Layer 10 of a small transformer language model trained on English Wikipedia (13 layers, counted from 0, width 64). Numbers have three digits each and are written without spaces.
In attention head 1, each number of a token's query is one row of weights dot the token's vector x. The head spreads its attention over the tokens so far by the softmax of query dot key.

Query weights of the head. A number n stands for (n - 500) times 0.001.
q0: 313424396601470539370570426422453316481515626548490664478517506395431662565704664597498396504569311310477511380465399475502589493352379531533504568502391431498465419611596463394484379550523789
q1: 482625723539667473533449493637603536462586615392449548564507561554470487394570340584473454318494559536451608525601429558397608512432496279669655549536610574470637589342345596558603609531655413
q2: 383558760281679550644566678523491555520516653249541625345567278459473549545773342368463607343484568580512538697473248438718354675371355290586819739699215631581432305606232685480467313449331540
q3: 376539359338567588671429607290421419526363589490611587417442512472504608691596692540455467476444479412408513834479313247590312418542349791369454627528076205527477525525580376414497493315463775
q4: 383468327491217453546436460294369313507616304425422398518497418401595558449396601379403322639606518478539455379741423246631480392422407590643317481524305313461505575564569469626343460625396659
q5: 491502383644531670282503576410546663453631273650654517665554416470885323141532640401262484658595459443594542531325255721516526354451475558550360509614414583529636477494705443539321519350549691
q6: 485532209639391750562517422413287194465467476617315708316425648539495521573561592640526310496445210212760619572514510598509597467457239399677332552451576398627521626526620519278572588667597431
q7: 491560519366582565650339536533226477469565387585435568366464398501566284427714538455445489396539476450572523569514439680538451456476362505487513644535362420531391440480543474471615463542498418
q8: 533522534812407533572425641601608558374544262735494609591568462658533657266584597662574436414418512356641475315613885648393685427526399479540513444524587465572497551596683504589308314571435560
q9: 468613700632419408411320655642417610735529433463463423533631535588429400419460290526496694353442371576393537284621539468695544473588517650612559411476432436487491470282343450593823571584646382
q10: 523527389448315445391403623364404238571649666661780395517546415382503422546553556342533571441602528247609440570452338390435458470547485589440354498689652551668473377428499326420452486378636521
q11: 486691435475365381526550630415576561661802675548658795608429514490456500450637452407512592459789604661522303579388553403690384460498342482620579584362368656450479378535473514535570530552306500
q12: 607554463410381523486335406391327380431404385382738493324486401431640596995566577636394492581566546570629338591434668473565572549441472517271371481342355317481516506523691452578497421545486510
q13: 694598479593614680542643552441578564346444654375466596510483497467364639484237602216426619598477371393420366228491584404575484336558467389583512387464565470533377475454465558701507381393359427
q14: 524506518439408718635421673308325340463549639523748335459586677552447505434449640521287502513575517586670453447625373567560450207538540617508292403397416606447416633512614413402484403537480366
q15: 559478478510465523604416492419562357500745558400512507693318484494335401534665666655432338655565345562509731168622619389581455293498533524377501475321500536461546365596614497549597465642473644
q16: 398451311507435520597640445369400440509383578552599510438580540350554518681572720463423464572514433397473434544308498304507515330463351452613418504744314281339447454624593502415249414405500826
q17: 476488344551359682498410549211514431462560386502704459480417458541574481506436611370352559499478441398714203484631321449532443695652519597524200362331461435531479612732595202221228575406426590
q18: 511395619573525487489438500615485508415540458564370379596545694627507510362425391542426549320389333603525593439521491454680664459404613514560481515356727585729511639451452523450580540425681349
q19: 469388658292556546500541522587472517567422525434251443451467500582437720514770352568381577390424451387520581393513254464737575532345302636441738675602229366541611577540490513522686444516508468
q20: 325447623247621614563585605587345530529598280537405557390247488650619482565526439451589490450547501701650500303450448434676562404421447457654587723591432518552560545559413494577796764481609558
q21: 394311389424599462508674422508450644510477662655424491466481460411523295560594665570622563420526307569611608533619576532449569484503329634338549482521311223595428205620498636501566548232399593
q22: 561414586387415596408309396324640463344647425264318809489615488543440609389673528650705502446358443297126376662554488455519561682470695347551511516483755408598651541310673513445488534413711432
q23: 691240084617217540435596336148447449456478112744711536738688712246726373433499809387313432613457334244435455495309498553421601528325439541539213234434567501403332309509667199206377369596759516
q24: 320291525482578362668434518486554639447435527365435644490464602461684230402421534639380611317439561370504289360424491429516702413458501592351580383510687493377659511741352756725667561516650532
q25: 668213378503492300549470620611710295394362372683511570482425790533465551473447671406420472502708444503634577641424548477448516571662597377473430508361565479475569487361629557433488566692368703
q26: 414554410321564530443764573448622444491488521329411261528635554605493538548537466367420520543665575754417534580593638432343482364504437186541352534595540545529525537433449394569502492470339508
q27: 643570376466496401640737450476392728728572493542550503201547513616656374405547549494567330662340579332442483411515455390611227513553672607545374374637417497376502445720472478403279642448494580
q28: 598595346551597368300329355519471504418523322628658536407549448380391363400560513395410373480679338405398498637491778403676434458764478583442386616511449476238233679451626392581393460480503651
q29: 529429560410648392281415378771507557386630765297521527469549464299503547663689370513416434478353404619389584558526422640365621528598422462307379590487448669553527564309484447466479377653372473
q30: 698346670511577427441509572446581361511403796572617381549558329704433695514436451492407571420386694513539402578476673299492287653378623469824493718746566536352602687580554567493491491409580437
q31: 397439494609498300412489388516435719278384651572299520529400426578628380474604422461496603619523344596401648526288623542647646369388450496603436386416780331521429550573727523442530474572514395

Each question shows a short text with each token's key, already scaled and adjusted for position as the last token sees it. A number n stands for (n - 500) times 0.0047.

Then comes the last token's vector x. A number n stands for (n - 500) times 0.0091.

0 "9 ": 534587396432538545466833445582432482420506464489539481542383367406424492493430493495414526544471
1 "| ": 488590376449538558454863449608430499423535438487545517530353341390394475504429495483417518549466
2 "DE": 341601350486531529470915461641434505374528372505479614548347361387389422502434507443415498561512
3 "N ": 428528327505531511456931430627436490417531421463423658490319359363373446520422501455414504555485
4 "O": 592494351507504514479900459612431524399515357482369638484342364384418420515448521441439535545542
5 "d": 622478396521513481529836431590433502422489381501511600475376385407423433495461523453438524525543
6 "ense ": 602312398527504501485881476620436503399527415473602547405357370396426446510447512446388527545496
7 "|": 448391395558525509479849493618404472425530399511617526436399366403395437497452499461439515525505
x: 538375483517373637560582364423463316465569464590634382610559509426662363444438599563322448744502457467536477618380520487493524408439416457542416525452553533496478447469742336491351517525504564
Which two tokens does the last token look at most, in order? 6 "ense ", 7 "|"

0 "ost ": 544613373409542543456817451611452504408520457473554489535369383408418481491427496477411539549476
1 "country ": 488602375427530533460818453574448499421513465478565537512396392411427490504434489493426511555478
2 "activ": 390604412486551497503858428595427565436496436519515571555398409376424440515467491478456477549478
3 "ely ": 471538388406570538458820440590425480407505471510484567476375392417410485495450504488461514558525
4 "disc": 549509383514506526487894397615460522413501443521383634535343413365423416475496466443461519521501
5 "our": 618466401489547491485770498605431563423521417542496604498409475413440434490485517475473490533506
6 "age ": 548399449479536522475762462616446490387531458485546551428378423433451508485471505479431536527504
7 "the ": 513463423475585572447824431566436503413520434501516563406342357401418491522450480512446498569508
x: 592609244537425535514530472576396444522515509531588408617542563419581374617450609493310516385505422529560555471439409539370481327482407443508336444521342524490460377452539459484303321381514352
Which token does the last token look at most? 7 "the "

0 "of ": 532577388413544561457832446605443499425536450479532459544375346413395479488428494469424527541490
1 "the ": 500578367417539566459846428578435508416517415481531475525355325391408473519439479524442495572504
2 "\"": 456565348454551538422831435633466450409517422504504537500369320407382479473432490471456512569518
3 "c": 456566365499507492472840426591453539416497408458382586536358402377437434481464479461461503528523
4 "lear": 557542367501528496514806458593434522383492412525404605503403438414401430460481531489431491525505
5 "est ": 582416400482536518482821446621445475379517427468477603411352384407418473475469528477435523572500
6 "stat": 579399375534522531479852421606460542409486416492598598450382444354427433453480501464432505550481
7 "ements ": 493356430473537551463822465605440513367500452472581504388365396400420470473462508491427522576501
x: 545576229573368601477430494447511470538627474618533552553742524234586315562368612533463474452588461502543549492481517620518586516421518590461239507459451571506609422410525526490409422543489399
Which two tokens does the last token look at most, in order? 5 "est ", 2 "\""

0 "direc": 543606451511540481553763475588432501408470429530620487547425473412456440500495512450440533530516
1 "tion": 434595446465551519523780470594431518405499428522586510545429448423456453478470496470433496528521
2 ". ": 469571401450551577471842432592450483438526453502517517528387349406417493482426474469418528530487
3 "An": 431562363501516507491855461595445518406507389485390600521362372402401412489491522450478517566532
4 "other ": 516504384481528525474815451560441481412518424456440589436334349409416472496454514501437529601506
5 "me": 604515390525536531452810456570440536428481424507483594520380436412449462467454484453486493553511
6 "th": 561462415499555489512802452580445524414477415509595587480399430390460439487499520459461507539532
7 "od ": 480345436496536523469838474604437480371502432458598493390357403402418474503459505470396520543513
x: 589557200583414579477454449439485455499571454628632516574657482313575327544420630547506455500601477467575495443476637581507597569427460567539185584443444522472606466460460526509369356522499385
Which token does the last token look at most, and with what share of its attention? 4 "other ", with about 30%

0 "G": 524592430484497503546817463586431495399476409520622482560406406423437427498459491447427523522534
1 "R": 404603416490498497543817475598434502402491414516598543541396400432445422498465498441418530533529
2 "E ": 435567395458544537476827460587437477427504461476515573503375387415422484497428502486420519545477
3 "Pan": 440562366518532513508860463601412512417485370492365590507375393407436426482471531440440529548516
4 "ath": 573528401494525503537809452584422483417499385533404590499411425418438435478474530461437509502523
5 "ina": 638455401519514512539839461584444499382512401540495605498391409418433425489467516459425508532516
6 "ik": 565424405531526511539833454585432481404477384526604571460395412406424428483463507451424517532515
7 "os ": 486364429513525524495852467594448473411502441474597492408383397416441469501434516460418513541500
x: 574493300600330583486497441472527457480526400644524539513601592347603332528423555521472452532564458522596507411477461546434577580443521534581160557437386553460536472446582460454330389515518344
Which two tokens does the last token look at most, in order? 2 "E ", 7 "os "

0 "aged ": 544604395402548528447844415620454520419541466504543473550384357405412477499444501486446528529497
1 "in ": 492593385416552552441846440602442504423548468488549497532357346402395475497445495463431544528498
2 "oper": 380589384482501523474788426609477536435446423494502595529406432366438434497473499467473510544508
3 "ating ": 469517405425534514451787454609451501418529457487468590469337361407398484488459488485432541537505
4 "I": 585515357482505525475839466599443534401525381505399612497373366404415435489441498456431496533525
5 "V": 623440388530509514519816454574427517420506389507504599466396395422446429524460504448408508525517
6 "T": 569411392527522504523829470577459511404515395508616565450384385423426419522468506427405532543543
7 "S ": 481338434519536510480840477593428481401512445475617491403359409409449463524446499455397515545500
x: 515503151516421450438506435453514463500440409619617420570613550377576350550456577493517446440551403489601540403379581513451582568461491558596210558379465550466533495480540474430333317552505364
Which two tokens does the last token look at most, in order? 3 "ating ", 6 "T"

0 "air": 535600452477533489549766477588428496399484405540621478547437453427444430488490515463446498511522
1 ".\"": 465607390433518557471895446604418511424516430524579532563383367371417437497445472487448507537533
2 "\n\n": 483564414451552586491828432586449495446518454498512498532412347411420510486416475480412512533490
3 "\"": 490535369459537560430832439636478444413488427493484543484380315409371502508420481477443495563536
4 "For ": 506493368483529531441792431606445473415524452455452598431344390413356472491461510514456517587490
5 "Le": 620490379498520544480858453598449518400490384504504620501369376412444423475441514434477483520532
6 "igh": 573417390521522508528819491586417523391510382537604580466394406413400418480475514431436490533495
7 ", ": 491397405514543539452835467591443488403521419470573525373370401422413487504435515452433525559510
x: 564488269615407564525460455437536510559512364568460385568617671453613370580483646543414475482479477556586425439340512587527553413452467604566222501385416425474606489428610502491397300450452370
Which token does the last token look at most? 3 "\""

0 "MF ": 537591380427527561470872412600448507426498465486534482558382359383403486494420471491406516554482
1 "| ": 501583390432541567454894426602427511433522447504532499546355334373378475512426492499428511549464
2 "201": 354584367475547525452885445663412540406531422494487603579334343369382430518440495459406508572473
3 "9 ": 456503360471508526469899458634425451386486409490412631493320346382405462510423478499428533574486
4 "| ": 513499384485542554468880439622434487408538422511461582477324338382379477515425490498428516562481
5 "5 ": 630392340521501511453933453646413453387490394476505605441310349363397447508421487470446526572493
6 "September ": 570364374511550520482943482667427468387503403458614547418340354366380446546421500467421566518510
7 "199": 435356354553564523447901450657423500404530401507653508424327335370391414537447508431407537567487
x: 598520224580402643559559448365457480517392351565588433554647455366593453626505735556250501790618543395531618569431542461524466536485411548507280521436624531567461376526583423359279501389546539
Which two tokens does the last token look at most, in order? 6 "September ", 5 "5 "

0 "also ": 532584367389538545422833432602435523428522479484523473561367359401378481510437490476440520571521
1 "used ": 491583382409533540430799435619448492412535445483524499510345339423386502490445487491428547525494
2 "by ": 474592361437560572432854429592451489409544462477523515514333343408376477496434498457428524551480
3 "leg": 431573344499532518482854430611437543429491423502403599525369431373413413468483478468454490546496
4 "i": 563523415498524506498817449597418540424485400528415575535395399395439472496434482470467487533514
5 "tim": 615470385519517489514809453592445515413484391537494600504407427416418425524493484471453492526527
6 "ate ": 550407435497538524492802466614443482401537433467555550421347381425425486481460519464413536547509
7 "compan": 467375413508527524505814476595443550415479430508614552424411461375441431476486490448448492540495
x: 599583362429302543478512467453455565543455393570489366554579358404596361495524647520550489604673470562609648627510574482495501309505453517566475649555543558445678389459585416518439502535534635
Which token does the last token look at most? 7 "compan"

0 "9 ": 534587396432538545466833445582432482420506464489539481542383367406424492493430493495414526544471
1 "| ": 488590376449538558454863449608430499423535438487545517530353341390394475504429495483417518549466
2 "14 ": 372577319470503515425953437657412475390488402470490636546296322356379434520437470483431517572481
3 "October ": 447505352475536524471934469667435476386513420448388643489333343359394445541419504456431564526511
4 "199": 581465345514555522445888452658427499409536410501359638518323335370399417543445503428411532567484
5 "8 ": 618381362522508519466922461634417434405491405477493589443319346376413445515424476470430538554501
6 "| ": 542422389534553562459895442624420472408544414500541552431322336380395465517431489482423518560500
7 "Den": 445384391522513491500835452593435542398489366505617555395382409406425435478473527458454498525504
x: 488569283498227576514656470538508531507358346593516494530591458407560373506591579529614463666578569443594493529427613533537488338422354503517460666461500451519515465461638416453329440537494645
Which token does the last token look at most? 7 "Den"

0 "to ": 536583388387553548436842436614443526437541475494522460554370343397382464503446485472455526554499
1 "aut": 440620399472503521495867415585458507407482405516604501576369409386421425496477493447470520540525
2 "om": 396592401481493501501789447587439523406508384521479539565390403412436440490487505473455487519548
3 "ati": 441555412498521483518808447587436513425502383561393598541399438403428428499492529471456511521506
4 "sm": 557512415505531493537822440589455502406485412532410585527397435414448452477465511439423500519537
5 ". ": 521510406482561580475834431588454483442526455503481562483384363416417500482429471469422527522489
6 "\"": 522454394487564547433827434645471446396513417522531551409364324410378485488437488463448515562528
7 "S": 444397393516527528474822458561453543416513388462615540436365384407448409483468511463453488532519
x: 474529210594369580487435503441495515528413221668544473492576473375556447649571483481465457555463599489496569548355514526464495357480407415520408629508469448468527486501537404454483380609626664
Which two tokens does the last token look at most, in order? 6 "\"", 7 "S"

0 "in": 526583445490528498552770468587416497406490411534614476545428446427453444473478513466441516530502
1 "struc": 421591442495531500542773469592432500391464418535592521536433462415447458504488505463435520533511
2 "tions ": 449576396419547550462806455585445500406511468474522570494386383413427484481452496490429519551485
3 "to ": 463570377415571563416828427600454526440551475493491558488334355405381457500452496461470517566511
4 "his ": 504515362440536549455816406596443523409532431472457593428354347377409470503443497519459477587519
5 "coun": 610477399527551510456799491588424512436496430495489604495395473428421432473497525453484529496470
6 "ter": 556466407500532486497768444582458540417503409532579597475402455422433449463488547486472495513524
7 "part ": 485345427505549509476857446621444506376514439474603509393336408393438470496454515457431543557505
x: 499569260487422550466449502472522457522473438652614486582639510314550343582412678516392489471607561499588572463476579669426529566422493572499217525446439619468605443462616448528335361478480377
Which token does the last token look at most? 3 "to "

0 "us ": 534580388443532549467861439578434468426511443474535468551366355411409480483429501473420531543490
1 "ack": 438617370463524506489842430594455548408507399498601525571385424369428422463468504466453477538520
2 "n": 382592391498524491509819449595453532418517389499471524552381397405446433475469503448451510535534
3 "owled": 451563384502535498489860462622421530415488422534391580533378417399416430490490523452446525534521
4 "ge ": 522472398463538543476822456615445491379514445468422619453362397407432492485445501479421533554501
5 "the ": 520507401455566570455816436574433500407527433491482574432344344395419485518442474519444499572506
6 "sex": 589416387516538525479857433588455559409481407512586605457376434370418435492486500447461501567505
7 "ual ": 484379442508538533470795473607438485388510423467572497376358382406432477486456494487432515573501
x: 552560175513399577497535501541424467554526522603538549583613567279560374550395621486511457494575454464570456442385547609395537473535520557516172550534468499469536498471599497473401350441412342
Which token does the last token look at most, and with what share of its attention? 5 "the ", with about 30%

0 "iving ": 535595384398535532439835406624463518425544470493535476550348337385380471495446507487448535569476
1 "country ": 485611367422524532452828452583455502411518462474569551514384385395419483503441494495422517562472
2 "have ": 475592351418550548417877405599446540430542467505531530524342340397360463501446510490464517564491
3 "no ": 471560355416555547437862411606452505407533427455465563484320328402385466504441498517452495577507
4 "di": 553527383499532510447816463577431576454491410513390607536360412395447428484470501449464515542512
5 "pl": 606506401521523494525794485570436541436498405514503615502408439424442429494474502464457511516505
6 "om": 557435409499514497511782450586432535403495394541591578493401415411441448502489500478443488518545
7 "atic ": 484375457496544510474793471597429491397526438481576498401360392412432490490452503496420525554490
x: 525560243507389581429484514488410425488568448600601533558669518330594345460390590532500512451558445432588471419334555569386466499504525552471198511502473504480506479438558526446382337461454357
Which token does the last token look at most? 3 "no "

0 "A": 523590430463511507532806474576421484395489403528621476555418412429440437494461497467419510516528
1 "j": 427583420486525509555812452580431480422477403514574494546401418428438424478467499452433519518536
2 "a": 382571422477515502543809471582420493397490398531473552527410418433451438487462506470441506521528
3 "x ": 458532410461548540486801460576438475430511473479465581478391395424433495488433496482412519539482
4 "|": 559516390517538524490857484610405477417522407495399599505383369405400446494448500460450507530503
5 "\n": 522514401481565579498839436580456490446511462488485561476396347409414499479426486477416514552482
6 "| ": 534439428523536571486873455611435494428524446473526543462336335385394481531431491479421515564495
7 "25 ": 458362387527534532467932431654433478393483430464607499423306328357387446534445467479435527567473
x: 442519148402333516467548431294538472552435400532652466493550527396726445611550628513403493537649428459451511471369542449495533475337434572489230507533463414431429495563608382495135402554550429
Which two tokens does the last token look at most, in order? 6 "| ", 5 "\n"

0 "famil": 533592464472535500554759452582443499407471430530596482537448458399459432477503499479450484518516
1 "ies ": 494590381409550567465827444590444507410519462472544510520384358402411484479428497491424524561482
2 "and ": 453595338430575533427885419612449501415552442485517532508314328399358460495443506456441524576498
3 "fri": 428559398492545493475863454574417537442473414529410594547383428382429427468470505453467478524507
4 "ends ": 522482384445535542452855469616429494382509443469425619452352369411407480483445503485438521566513
5 "in ": 563481366494556546431865446603433486417557453473475606426312369404379460505456508447446550555508
6 "their ": 533454388462549559455805417594440519419525433466517571386347348384409466501454494531459486595520
7 "home ": 473346428494538495452846467625431481380506429486603516396333382405417466514471510466441533545499
x: 520582300489353487507520442451458424500495459560686560575637486368577314586422688553456472577649567444511460434391550563462481508406470601450326592480494530502527444485593533540203376548481359
Which token does the last token look at most, and with what share of its attention? 6 "their ", with about 50%

0 "h": 519569448477522493557788469575433474418481412521603469546425431446447439488475500453431512503526
1 "ost ": 486593396425548533477765467589459494419512475469555527498395409434435492487442505478422536543473
2 "country ": 444577381437535534464812451573451498422512470477525571491391394412428491499439493492430513555475
3 "activ": 427563406492557503506851424598431567433497439516415611538399416370430442516468490480457480551480
4 "ely ": 501504392419573537459826440594420479406505467507465578454362393414411482492456506488461518559527
5 "disc": 623453378524511528489898395614459521414501442520478625512344412362423417473494465445460520523500
6 "our": 567425404494551493486771496604432565423523419540596581481406474411440434490483517476472490535506
7 "age ": 485383463492536522481762462615447487386530456479569500418376421430452503482475506480426535532506
x: 550578328561409540455487472484467413476618508580529506520676475303593286504418644538366520428613516499541423426426550572402531501434576566492275502485468596478597524430530447478291442496462351
Which token does the last token look at most, and with what share of its attention? 4 "ely ", with about 30%

0 "In ": 541598377423548553445874438622416498416536462483549478557355358383373471500436488477426547548498
1 "a ": 488583384398543570466872409614442492396529432478537492527357318379385478502431480511435505558511
2 "re": 411612372487561501475790428591437552425501440538494521540400442424442454465466553448447517523508
3 "view ": 447521398445542523458816472607446496372508443474442627468358405409429496485453497462426543559504
4 "of ": 501531386450555563438816441611454506420540454479461581455346358410386489488435496453435526552497
5 "Le": 622487381493525540483857455596442508397487378516506616491370373417441427475441518430462495522531
6 "igh": 571427395520530508527807496584418518394506390542608573475403414424413428483473512425430499529495
7 "'": 463422435495545533521770501594466482407461419521596523489452417450440447487472482453433498509500
x: 523549138623379589549469378262492476497536424657482564575404555464622384538540582524400400372568433549524461603440434471580454479496459584592440578411532591389550464488666463448390562625455621
Which two tokens does the last token look at most, in order? 6 "igh", 5 "Le"

0 "nat": 531571450490555508541792465581427491418480415504611467550417453419450449480480520449441531528531
1 "ure": 421595444481531505546761460599428495391484410530586509542435455438458453485480522484444496510518
2 ", ": 466573393446557550467796455570441485425529464488519528497390379429426498486436499471425530534478
3 "as ": 465556366444556571425850416611461500395559447461471577490291339382364459516446498448442538563523
4 "well ": 524519338421569498422881437633426535441505417495449599451336339419376455507459507477449529536545
5 "as ": 526496395470552556424829438602447503403557474484482594432307346399363483503444501449430536555494
6 "phys": 573434400497547526500816412605449566433487400521576586486402407364441446480480516472454484524513
7 "ical ": 485393438519527527481798452599449486404524436463562500379359382406430486482458493491425514578499
x: 527543267469416613474508513544393493528538442587526516567579555285593388499373695561393446472576466458588419430374536551364548472586581543499193495572419515438483546494600462458397328429434358
Which token does the last token look at most? 5 "as "

0 "qu": 529580448492522502530789468589425519420488407510605462565409423436452440478481498446447502522525
1 "is": 422595420464539497529828441608422501393488406536595531543407440399451447480466500466440505521538
2 "iti": 358579405495540510511800482633411503412484394551475586532422437414426427497485510456430533526521
3 "ve ": 453540406453549530470805457580439485417518463484462590470373387422431494485445507475420529545487
4 "and ": 497547373456585529435837428587450495430543449494461576456334350423390474485450515456440531549491
5 "anal": 608496365519488519470850443591434538400469400490491627467381408389421460507482492482459507546500
6 "y": 552477397493534515502813471573443526413479398519597587482403415395446449464448510466449510519535
7 "tical ": 469399457525543516483769474607425473392523425467575494424355377427441484482461499497431546552516
x: 501548221508444629486476493477409392530595476612648583559622501257611391488397572497464507465618484429542403406303563587385506513529585523491278449516525491479473569425583414424397335451434387
Which token does the last token look at most? 4 "and "

0 "other ": 528567371418545544455812431575449488422516450479522458537369347424422488492440498485429535567495
1 "me": 443600420488529520456833459574432530418494425500598488585368425407440453473452489457477499546507
2 "th": 388592420481544486526808452578436511411484411512485530540406419396448432486495523460455510532524
3 "od ": 441520368462513522467837470592437479381505434450431647456369394405415471500455504472401514544499
4 "of ": 509516376460555553449834444611438492420542448481445595445348363413398475486437505463427522556503
5 "bal": 638471373501522506487841436591420527418486386512498627468383433392440428483478523448469496515503
6 "anc": 571445403543534504540813452566448507420495420530594595472401435392422414474498524432430523522526
7 "ing ": 482380451491529516487800472613444501404530435473577504402359383418433484470456521476425534551502
x: 510545229555432584467520517399470451472556414580544544567612548309525311486435599524412511425577497456535446438356536573420510517497599582451178529489387499490585468437598460501368390540487344
Which two tokens does the last token look at most, in order? 4 "of ", 7 "ing "

0 "art": 528584453471526495552784447598422484405481412541611480543437448416450450472474509465442499503525
1 "ol": 419592434482512503551780457593424493398477408536577509548440446440453440492485502475445494498526
2 "ec": 377574432507526496537811461587428491409477406525483554541410442414445438494486496449446526514519
3 " ": 460531407459541541481795466571443467426501465469461580477396398429436494486432494480418519535479
4 "| ": 514502388495549564463851461600418484429545435485448583472346355410408473512433494481422522542492
5 "C": 621473369504508527502844443589452520393505385463520610469367383395413425492454491455447502530526
6 "R": 565399391511505518517834470598449524391499396487624581439376369413424415501448500455420513549531
7 "O ": 477344401548546502471885458619432481423503416457616488398350387382405457521429506455410517561504
x: 435494219475428531472510423394528398469449393636651452472657626419614411517490592549544450544579465462538604450433597556505615559490452515619134562397427546450544503488664424443328320520460379
Which token does the last token look at most, and with what share of its attention? 6 "R", with about 30%

0 "financial ": 551624375405512544438825432564459501398516468474538489531375382376414463493470470495426483567490
1 "institu": 440623424473530505499795441581454539419477439521609527546413451373433447506488492468445495553493
2 "tions ": 435585378415544546455835455582444509385510469481528600499387387386427471485446494492439507564482
3 "or ": 470571363441565520438833409571471496421550452488485550477323335410384473487449511472441520565503
4 "as ": 510530352464563573431863412591465502378553444456446607458292335376373451507445511448430534575520
5 "a ": 541491360455553581432893403589445503384545421459483597433290306359365449509440484510457504577506
6 "sub": 561470378531554527472800469554433555417515394468586587451362429420428436518506538467461534562534
7 "stitute ": 488346427489539529448843465618448497379510457466588501386330396397414472490441485465424504567484
x: 547570232509383540469509507547517505525534481577548518527672503234585357549419683567459403525606469499566521427411547599447507569470462579523231566464473504481624419505462508458335297506460354
Which token does the last token look at most? 5 "a "

0 "ay": 534591445470526507546794469587431490402484398536616475556430434438451433486479507456438500513529
1 "o": 411582453484510504541794476587420488396483409526590522540425425433461449488459510454451502514526
2 "i ": 451568385452535542479814457576439477431507461475516555491394389425426492484425492486424518548478
3 "K": 449547352494508523492868449589439510410497391479378607500361372396409411490456502430426521543543
4 "us": 562529371506523497506850458577442510416484386508406586494375407422413430470471508430450522541532
5 "ama": 636454391500518517520825466586436512396512391538498606483398403428438418485467525454428494533499
6 "'": 553450435504537523525763497579462476413460414515580553491452417460438443486477484458441509508501
7 "s ": 507428440476564540469781448577437507421531442477538536384371395410428487491440508514457493577501
x: 590555375573440575483524478550421453521531466546509429586541638352553333548393572495449543495470387458536552441430475611343520388493467531482243506481355543482515451418565447428407287450463338
Which two tokens does the last token look at most, in order? 2 "i ", 7 "s "

0 "on ": 536598366412530545448857443617447495410544446476542461547350338405379472494441495458422542549497
1 "May ": 430611394438563515460876457665421510407505441445604595542353353360429459552435494483420545538512
2 "28": 370591373466503517449856461613419512386516432545472570552357385413400430481452496438415506519482
3 ".": 442547378483519536489879486602438491434544428507402611528354369380431391498450491465452508548513
4 "\n\n": 494546404475558590492844424588455489445523449499479546504398344408418508485422480474411515534491
5 "== ": 539460405499503581465828468592460490440523439471485555482363328407387490520413454480429510555509
6 "Squ": 583421384514529539469853471563426517422468421490590595474390413408454406479498510460479463547505
7 "ad ": 474359435500518528495846471599452489398502420452605498396378393397433470501442525455416504544494
x: 590524218548422594487458476461485547489462341606528454603511532336547385577445612528589481558535504442564480444379560578457522520431477637586110551493355448444637491443652457523386404541485369
Which token does the last token look at most? 5 "== "

0 "200": 546629427438550520474859470656398504388509429512647523574362365374417447521432488457402534558492
1 "1 ": 470573408435541532491784468578431463407502453496556554507387395409451496505425484502429534556483
2 "| ": 461563387447543558461838454606433489413536441507509554503361354398405487506429484491426521550479
3 "DE": 433549349488537524471896464630433500376517373509361639513357378395395431500434508452421498555509
4 "N ": 523466339512539510454917431618434488419523424466405648458330371370378458518417496464417500551478
5 "A": 638456367502489538481846462583428519398527383492514614462367373406424419494452497462440510526526
6 "a": 552448392506503514502848451571434507410505381517603583460375377427430432489446505463444510508525
7 "B ": 473322405537524509482886454614427479411516423466629473390350380371414443510434505470389508548486
x: 510459132547403518438506459408546427394420363594597428521641604383653380496499541557516475509561438459559515419456522535452546527509484544587079561453465575441503514462613438434389321564493370
Which token does the last token look at most? 4 "N "

0 "ett": 538590442477560482539770450591434514424495415540599470548424470416448438472494519453447504514535
1 "l": 412597451471519495567790465588424498400488406536581515539426432435464436492468499452432509509542
2 "ements ": 443574394426532549471811464584437500398503463475518577494389386414431484475445499493429526552486
3 "are ": 467571353432571573399834417570430511413540477493498562480321354402366461493445528506442529573497
4 "made ": 514505399418571550429775440625437507413532453495461583455339353415412488481449478499434565531480
5 "either ": 526486381430591555427797448578436532420521455496481584425323358419374462501433510513436518590498
6 "with ": 525491393495574567422828427590454488419546453479500586415315345427366479488448508460446535557492
7 "a ": 496432399502554579447867410582447474379533426457543562388309327382364453501455497517460499578504
x: 491547240565342558457594505503440454482530520476756549561549676357620430643515527548341610515541401425540510559449575451413590420422414534493324562556380413394458389437566517408504215423546395
Which token does the last token look at most? 6 "with "

0 "| ": 528575398436539562471853451603425501432529444488531471549377342395403482496422489483414524539472
1 "ENG ": 443643334456521524435945427670432499412541423464602596569292325338346430525427481438417515551477
2 "Br": 371606347501490512489888458599423523416487391479480568550351361393403388470484509454461512545534
3 "ent": 456572375513515488534834466578451495411494400497399565519389420412409425468481533446454525532545
4 "ford ": 542429364493472510504885448616446510397518424475381670450368383383444451514427507455405509535483
5 "F": 628450372514517527499828459592432534388525405502505619471376395396412420476457517451405479531511
6 ".": 571402391516520538496882485573437499397514417508585581441365385383412415491449497464431516557506
7 "C": 419387399528512516536845454608444502377508391492613526442387391391416429505456484448420513529537
x: 555563189535373520388488456402460481510511351676611447516423493441576444556568799541422476650517567481538523574496509583475522427447508443611426493441523501460502463473584394414456502643591687
Which token does the last token look at most, and with what share of its attention? 6 ".", with about 60%

0 "act ": 540597396407547524446800460581435494419514466481544483527386386420422496496439491485420528544494
1 "pain": 451613408476543500497818442583444525404486431517597498566408462373412441481492521476463485526475
2 "ting": 386597388455543508494837445607428541382495406530488544561385414394408428465476526480435467534525
3 ".\"": 437538385457522560472896454615426501414521438526423612528367371372423432493443467478448512538536
4 "\n\n": 496542407466559590490831430586447496442520451497478548500403350413419512487417473479411511534491
5 "In ": 570447366504544552425846444631415500424545470448482588430312387389353465517451479478443560562510
6 "earli": 574412362506525557463854453605443549390499398491604589446352376363392424501466498471434523531509
7 "er ": 468396444496558518505820459650426468384517419468569487404340387421418490494440509476428514551543
x: 511558194468467507453524485484536469552495472580633504537562562298531337528401692379458494576533584436502351470408529579412528506619448564529246439448370474380630484510592416452311332474406392
Which token does the last token look at most? 5 "In "

0 "\n": 521551407442542570493840438586450492447517455485520458561403337405408492480422489480411515553479
1 "| ": 491562419459514568477900443620428496440520439482533517546338315372381475530426488487432512567495
2 "8 ": 400565359464481526451939446641416464404473411468488608534309313368381454524427466497431522567479
3 "| ": 478532382487518567467891442625431487417525413482473565499325318374376481526426489493428501572491
4 "Nic": 541524357527484510511878410583446523418491382490401620480361398396399423491490516451482521532527
5 "ol": 612475367529490522534828439599434503408496386519507603478406401433428416489482521457446507504521
6 "aj": 574415387548492526535857438586444481417497381529610576458389393414427404485478518424430529510507
7 " ": 473349412527515531500886452614450471406498417465610484396380382391435456516423507434400519531497
x: 542497123550418522515555429410572496494455344615549463577530620410635365514491600510472447515557482547529529433488562521459551634398486502642090548397395502446545497459598421437385386543546382
Which token does the last token look at most, and with what share of its attention? 3 "| ", with about 30%